Layer 7 of a small transformer language model trained on English Wikipedia (10 layers, counted from 0, width 64). Numbers have three digits each and are written without spaces.
A neuron's activation on a vector x is GELU(weights . x), where the dot is the dot product.
The model reads these tokens: " pl" "ans" " were" " re" "ject" "ed" " for the" " much" " sh" "or" "ter" " r" "oute" " v" "ia" " C" "ra" "il" "s" "he" "im" " and" " An" "s" "b" "ach" " (" "the" " N" "ure" "m" "berg"

The vector x that enters this layer's MLP at each token. A number n stands for (n - 500) times 0.0068.
0 " pl": 461394421401702371417735593493405410651349382572595378459508454345610375634441186442456584465544367449455535388418234837600634340522280341713404377611358419342380505520258437553485628304427440
1 "ans": 452338601478565374382621522547513486599483485590684356651453640537475444482368336540627446487570443412713523634440073724668618414542356297640451286593419365368445599527397403645541606302304382
2 " were": 414429380457616546388603483584457349603535364565732418368412577638375593479321393565501432516669376453813435634545177885556553403569341381753505512586511450458381586518493538679631621352344416
3 " re": 489280567415533491475605397690415456602543208483579465423413584493344666487445289582490514521616267394506450544579217783586715310623409375933387597536396540447283453654423358583358523449479472
4 "ject": 471298558516511458590522512706322765625550439551593394457579729632213554410341237477580541518614373409626526511489305774701487423500438476773409378555524381360401545624304356693429384375452269
5 "ed": 503398475579561367301513501668542582638478456573752352327388631581357539447225329530550389516563426404768496418543203757517456455540374232788423321442428426461440502567393549695570606444364452
6 " for the": 419429387443691461202619470603433490615588422587659446474460473784364554420452315572479414478617413505797478689693242797488593398628395459735503510591392490490449634575483591745481650384369361
7 " much": 372336568454586384178577514561439470599615438489650339461401670549393452496331375459677440421567465419745489555678295823635522447594424362946442493519368506516445558599504688700547647490501349
8 " sh": 516304288637570398452814453446212461518764550464660574394561594319516370526406277534304493498629352409561520409600293832604650377508415506781384462489395373493258560373528550442441691403478443
9 "or": 691370546746633458463603402415259664838688483472609296317361706293303582559475335648437652432558583644406628468452345746560517481725350377643441441530339377483483654470467407428468709553490473
10 "ter": 506338550619511392381552519613452585668526447567657372606260664576405487398392291584632388435567465406708525570522154723620544414706434301806428256551420605531484617530427447703477657365431429
11 " r": 202254408368640356410740475664418400594511397450701325415548470396431336492318171481485407584584412364489485543511290800592584517521349385735357432592369406469310485554369531599488630317483396
12 "oute": 447289554486625353335734569623334604632439434527651363595390568637421425574333367504671409416590418417634609564454204759622567501579386264711392420595464568467370506501344524699406570254312312
13 " v": 292463386426717516408723559583325559704420508588673471547350444385408513498201267528424468393645451348508550341677195762593632449544441388767367555592353492555390581455340517700580632504514467
14 "ia": 467406412495513579343640460584173604879628442505626354302387561669386654514289424478531545337651492500606435530342286749676607376616426343664270297522431354543546543752407463525505533591518457
15 " C": 331457420396746426467677372773527406713550405405637486545362531441296491512482261443434511551526540495477626480440094761469368520577513526800318554489294523495383591619289594541425638447390491
16 "ra": 616232481394476425491782518573273637709584425439459437518454406297422532504479479390308581554653407637365401501396318722655745526628554250591361405435474566523628335838364612389303589547468340
17 "il": 484320609631551478521594634658420625835468532533553469651344563572357474470360314661648523536563580539658600489638151758644592545647406406663433244508397554485568727560346481619429730422421376
18 "s": 380371649416602405454641550582474537781508567511608425530428566456393607311389377611506432637537567454616536556532026758576574490531471255666454424561318492517462670543400454546525780546311388
19 "he": 413318547504501354476572595530320511773399423516592586538393511350260549462424436516372515663516544463576382561446100601610597300675436473792403436481540546443545565752260586447427779609376356
20 "im": 392355584489491463601539596572395615794537627700486387777308535426397533467369356584466439529410550529671571427544122771654660472447518310738409356432533613525532681612352516497427744449466342
21 " and": 309302450540695528356618573683362374810497511543622454300482513514436472474409364503503360466525601404880444598569211778578478461533397369675395460489566495607326677372521646557582604411325442
22 " An": 235430363507698450288771571574369533572489460439650588388438532439289696356516320477480558584544497445750451567664176633481580603564570504814378450566322475506583728621448489631439588699494391
23 "s": 381385643373558353354731479568287562646454549438633433521490564463480677287501345464441498674760612615512531393515036616518596504656512399698492450567362368521549623718513493531548682669404518
24 "b": 461485443420304242519711340726389476702477597548465520688379513326512440363378448464445692630599567468476537350647109657599546358624535503659362276482386399439499541686287666591443652631556450
25 "ach": 406475597535468437499653641563508581792408462551502438719456538445391544373371321619390560561466520470704530608601032636601632416587523425674390292564462532499579670548253512643467765579473425
26 " (": 481354326485802551527457363711414485466519326631540422461303763404430616304431320688343453492513491327649496608654247784679651396657539417593406487553368595588196662470405482561427568534415495
27 "the": 486508472453655482212636498577562455668781287632496490416424627432510587336448336504609576339532437409876398613651225652505362417600415380793469448500388738647411570552412565631463499476507409
28 " N": 256517302408699404494678481606477543601551366463642390537367585324260426382425253535376574465578552461491579568695111681519572614651529407718268546404444485619317474609308452538477431650442525
29 "ure": 530443531578610383409690565540298571616402412654539372599431684376373517427448416569647541497553621581553582619602067697619488522702601562833375432465427519526540532776272518529444546739584470
30 "m": 508487540533607448550769640627331530613543389670390397658315655390354543332519245593444586488490511490565629542712122579348520531607402358630439378523426575666485692654168562470423611585579361
31 "berg": 461406522539597422500611639609526582728439509632476414634326645421450510391362301685483533435460497363688569631624088699681496645671459324758522300397446585584412646565237468521491519566395425

Each question shows the input weights of one neuron of the MLP. A number n stands for (n - 500) times 0.0046.

n301: 608457477623487551481483529347772440566506483614469274747357435688405554517477597475564459361555509453543464410631542455448530852437411564518429645577485607366464455358620492623572493437610545
On which token does it fire most, and how strongly? 7 " much", at about 0.62

n269: 570525532373459494588326361308455558500507574648587494471594428473653519477592418448355576289604518603410414554555376346326713494400637320589530345620439603525611652630530335622552446607562617
Which token does this neuron like most? 23 "s"

n248: 380419493563465397526471597539513520520413530589395466576422488412629540603496461563469628692281484635540234522405361445641535403447546395575436594471664477574521321343623536627405468337345658
Which token does this neuron like most? 20 "im"

n286: 485600546402135441296247569574513386489440229690501578458549335590506296617464533600638651331651740525651676547498746660665284502414476518616491435517578339295571365402674490600483543586506342
On which token does it fire most, and how strongly? 7 " much", at about 4.3

n67: 420662595591423770540560455503532477690455518571326731410412637380361513390681516433506534394470566631449375324421654486586621635609526432569690530506497330425524393442275838583551493550657523
Which token does this neuron like most? 24 "b"

n213: 432465638476516442537382631452425414464267434561403515596585425518455659562497621480720633422420576504479433559643166565264493534256565591419495658373580496649448482369519573679473527673521519
Which token does this neuron like most? 29 "ure"

n243: 534479621608584451496425560477448390600539437516431467429340434606488684463347616533653811413521438740516469501587560518505507401348468581480617398729532311572591501520501512415480253543680317
On which token does it fire most, and how strongly? 14 "ia", at about 5

n137: 632785535397466364473572420572578597388648654332452400337432480577595681455571519415484731532320433584503729531638360566317734342426567601537615853442473551494567512362495463629630491599565611
Which token does this neuron like most? 23 "s"

n121: 521639430529393586575246567383432434350428442514389604420587477548304712705546529462642619326515465516445706717720527366625414340465471569471312704501336551558342446651429717701652558392476612
Which token does this neuron like most? 3 " re"

n202: 631572559357621388571531525644594513422335496273422568665518408568499589547438379454566487479427536282525520604571608358503651617467466287676729544516575487605633411328422629472424507593438708
Which token does this neuron like most? 31 "berg"

n176: 308316676401268555605484473339553413420519466603434485256552662520480519652489613525786532458609634586422399420326433478647274512349611492534471490679565131564404319592446447572578565419370511
Which token does this neuron like most? 4 "ject"

n357: 546552655550466496546566635231626297464390455461456376726419433467513388561443627553592619315448442577524422345421407456512609647571477365530675454688489542471591450336333472395282570305456555
On which two tokens does it fire most, strongest first? 0 " pl", 1 "ans"

n373: 566532482398332216755304410463381389327537597724564551541474396567540405373592386604719577370411716433609518611397395401475666347287566471409468599518531561495496465589506452512740581561271553
On which three tokens does it fire most, strongest first? 1 "ans", 20 "im", 24 "b"

n338: 501487683387496426637464563512491502614497678457206475598765429567657600301511382581548483524431523569615513557465398418525473455292538448444588475598592481595749456407517282490533551545464469
Which token does this neuron like most? 25 "ach"

n182: 596425442393582487433382527432499476346668458505704302346499389491518399566441366561648368238295433408396523613696679464478504345442386490503493602570465453655339366310714346573437513308403473
Which token does this neuron like most? 11 " r"

n352: 560636458559640425510295415454301452282620482514442591503504567471580465540475359504683484584413639606391511509498610548442542534470450511588511445355565420469563473494284513448723473639377678
Which token does this neuron like most? 29 "ure"

n257: 611569558416328536516414538360827320661426508510393509464476377662416502504444551543472415353372506511562556574582356502474417494630562454516536456275592365394652586431480520535585533508677475
On which two tokens does it fire most, strongest first? 25 "ach", 31 "berg"

n161: 628621197383640262657322642391427471498527481525561654410360465559529629604502441413581596414488607510575487479562516521695336207466576610430579381446669458414775448430559267640370297458203546
On which two tokens does it fire most, strongest first? 4 "ject", 14 "ia"

n209: 345399777485726527591425444370611526324509665638651480419390404627508527287519512257528556634555410468540620550413773656354375463709512496546496474453384420370666422441399528385574442471435444
On which two tokens does it fire most, strongest first? 4 "ject", 5 "ed"

n166: 448511478671365436394371364294546503347534517595679473588921684489550374410566498608562560449535428373446626466522613534551511651655724571460596641418543394398383638589444521340587594495480429
Which token does this neuron like most? 8 " sh"

n58: 339490494399464659530364584423403220342359720682468437501533578503393596347798711590445563394489370349337432731521655530659538355670780475803578711671523293375375590510474452608431576481362660
On which token does it fire most, and how strongly? 26 " (", at about 5.6

n358: 544432601494471463453404479371618418274379346726561499451430317495577639468430422644565757541457480319522486333441608310482642367402591378455360354641459600372333578483351655491483439522505684
Which token does this neuron like most? 0 " pl"

n144: 600464386515557569653447457301659431366424422464610433718600475624496512623530542443662382511524532288569521610446743378722340705623585572527578507554346426617259685416634189709656665448452461
On which three tokens does it fire most, strongest first? 1 "ans", 26 " (", 10 "ter"

n127: 517403592484663383481408555508643699588460349342711412738558625272653557424587434362477391395563581456459759559439632307321778420462684572380596495506578716580314694512552690396586394440606402
On which token does it fire most, and how strongly? 26 " (", at about 1.3

n330: 521498423551257394273577480344559446467360479461376601473425634379537350282600525389710408555727383505284543871429607310390568579583574480588450540524471504601336451452623734640588420681419517
Which token does this neuron like most? 7 " much"

n356: 533429488381372627603419661551443464414295487500504581388702577485424453445695592629647499197552276662402642555589256286444436470503398494471561324443592580458603628306522388634701726408603513
Which token does this neuron like most? 17 "il"

n290: 614465500479362452519401475554597436561605467540466530277488458626618227423665524533482599266590515396527442378514453508371532365455589278563554502452422532420361655523681653366374351424458505
On which three tokens does it fire most, strongest first? 27 "the", 8 " sh", 21 " and"

n96: 546561553504546540519673553518477687443521376583498519458442524443650461537472505606507524554427668530362597676663404265470643409421590459407392459553442574572613175383400548781665376551321350
On which token does it fire most, and how strongly? 30 "m", at about 3

n297: 598675367508399497441469492482562398432492347413348506473429637392464458488439493647569590674540415530461560537256565628617650664592454536489514552287434246141539601416532414450437377388746554
On which token does it fire most, and how strongly? 9 "or", at about 3.3

n72: 750732418574382405387486514597428515284479547484567412480295544509562492446573367559537624552380359556302545456319378382532370456466466540379577432450335578623265461506550403448710480257405686
On which three tokens does it fire most, strongest first? 0 " pl", 9 "or", 10 "ter"

n170: 466567456652481488682384620324515453577679511565436606375472464580573567497519471412502427301488875457672383419469518634482456388630564540524754518556460407314507282345350569701553539489408630
Which token does this neuron like most? 21 " and"

n53: 363577416623511611551615555289505411512627636659364358499640303532478341557653651428487350342385572541503401366426451562543346380677525542482546465686607603542339552592464625467427419425661302
On which three tokens does it fire most, strongest first? 21 " and", 27 "the", 20 "im"

n240: 610527433569241263357410564433517539571555459658608581675603440595398435640668351557636474420494548645587408478492593275663583512493527561551522621401410619644588420615487458550699437554415524
Which token does this neuron like most? 29 "ure"

n219: 629494524652467504493415656431692545280477406608461487511310557728668724581593504512605506349452536482467576323372464471449665677580427524582592520524243488447554556685574290634703454520460537
On which three tokens does it fire most, strongest first? 10 "ter", 1 "ans", 5 "ed"

n61: 408497598566692246473419525550544513526494598448560572526451217407488567430377485258745406538688663509395353638472771610653469494552584583431455530635342662518466326441436222410455306518671559
On which token does it fire most, and how strongly? 11 " r", at about 1.1

n77: 459419450489547516481436469536550353404456398473564314426381593524507672501582561644377555436569460616510301528503533390581549554529561592527593496258708466539613482385476463374461479565275468
Which token does this neuron like most? 26 " ("

n45: 651588509594469577490480475492780386421517615484503425610697505495312313540416467559676611635452476637617462522440538422562623537581692464727430623455658433426379297359372603403546389617430376
On which three tokens does it fire most, strongest first? 29 "ure", 28 " N", 4 "ject"

n200: 614451526652341738545063447517657545367520416385368433487671565276671582433448485679466570414596532418437318530440430459467575407523274569704333656539643501533484589561668576608502565403692485
Which token does this neuron like most? 3 " re"

n114: 486507553529382606394402455538621607844574478599455513537565543578526595158581452426597701339434474586403643523536503368369502533587473397325381431495565704644533546635665397423588549534608650
Which token does this neuron like most? 27 "the"

n112: 523598349339582523622166373393606501254639443783519835462507650469498375546557594482391496282494461568563602555400657535510537377712508406398475333627566537598334640483468496605489407519566371
On which two tokens does it fire most, strongest first? 26 " (", 27 "the"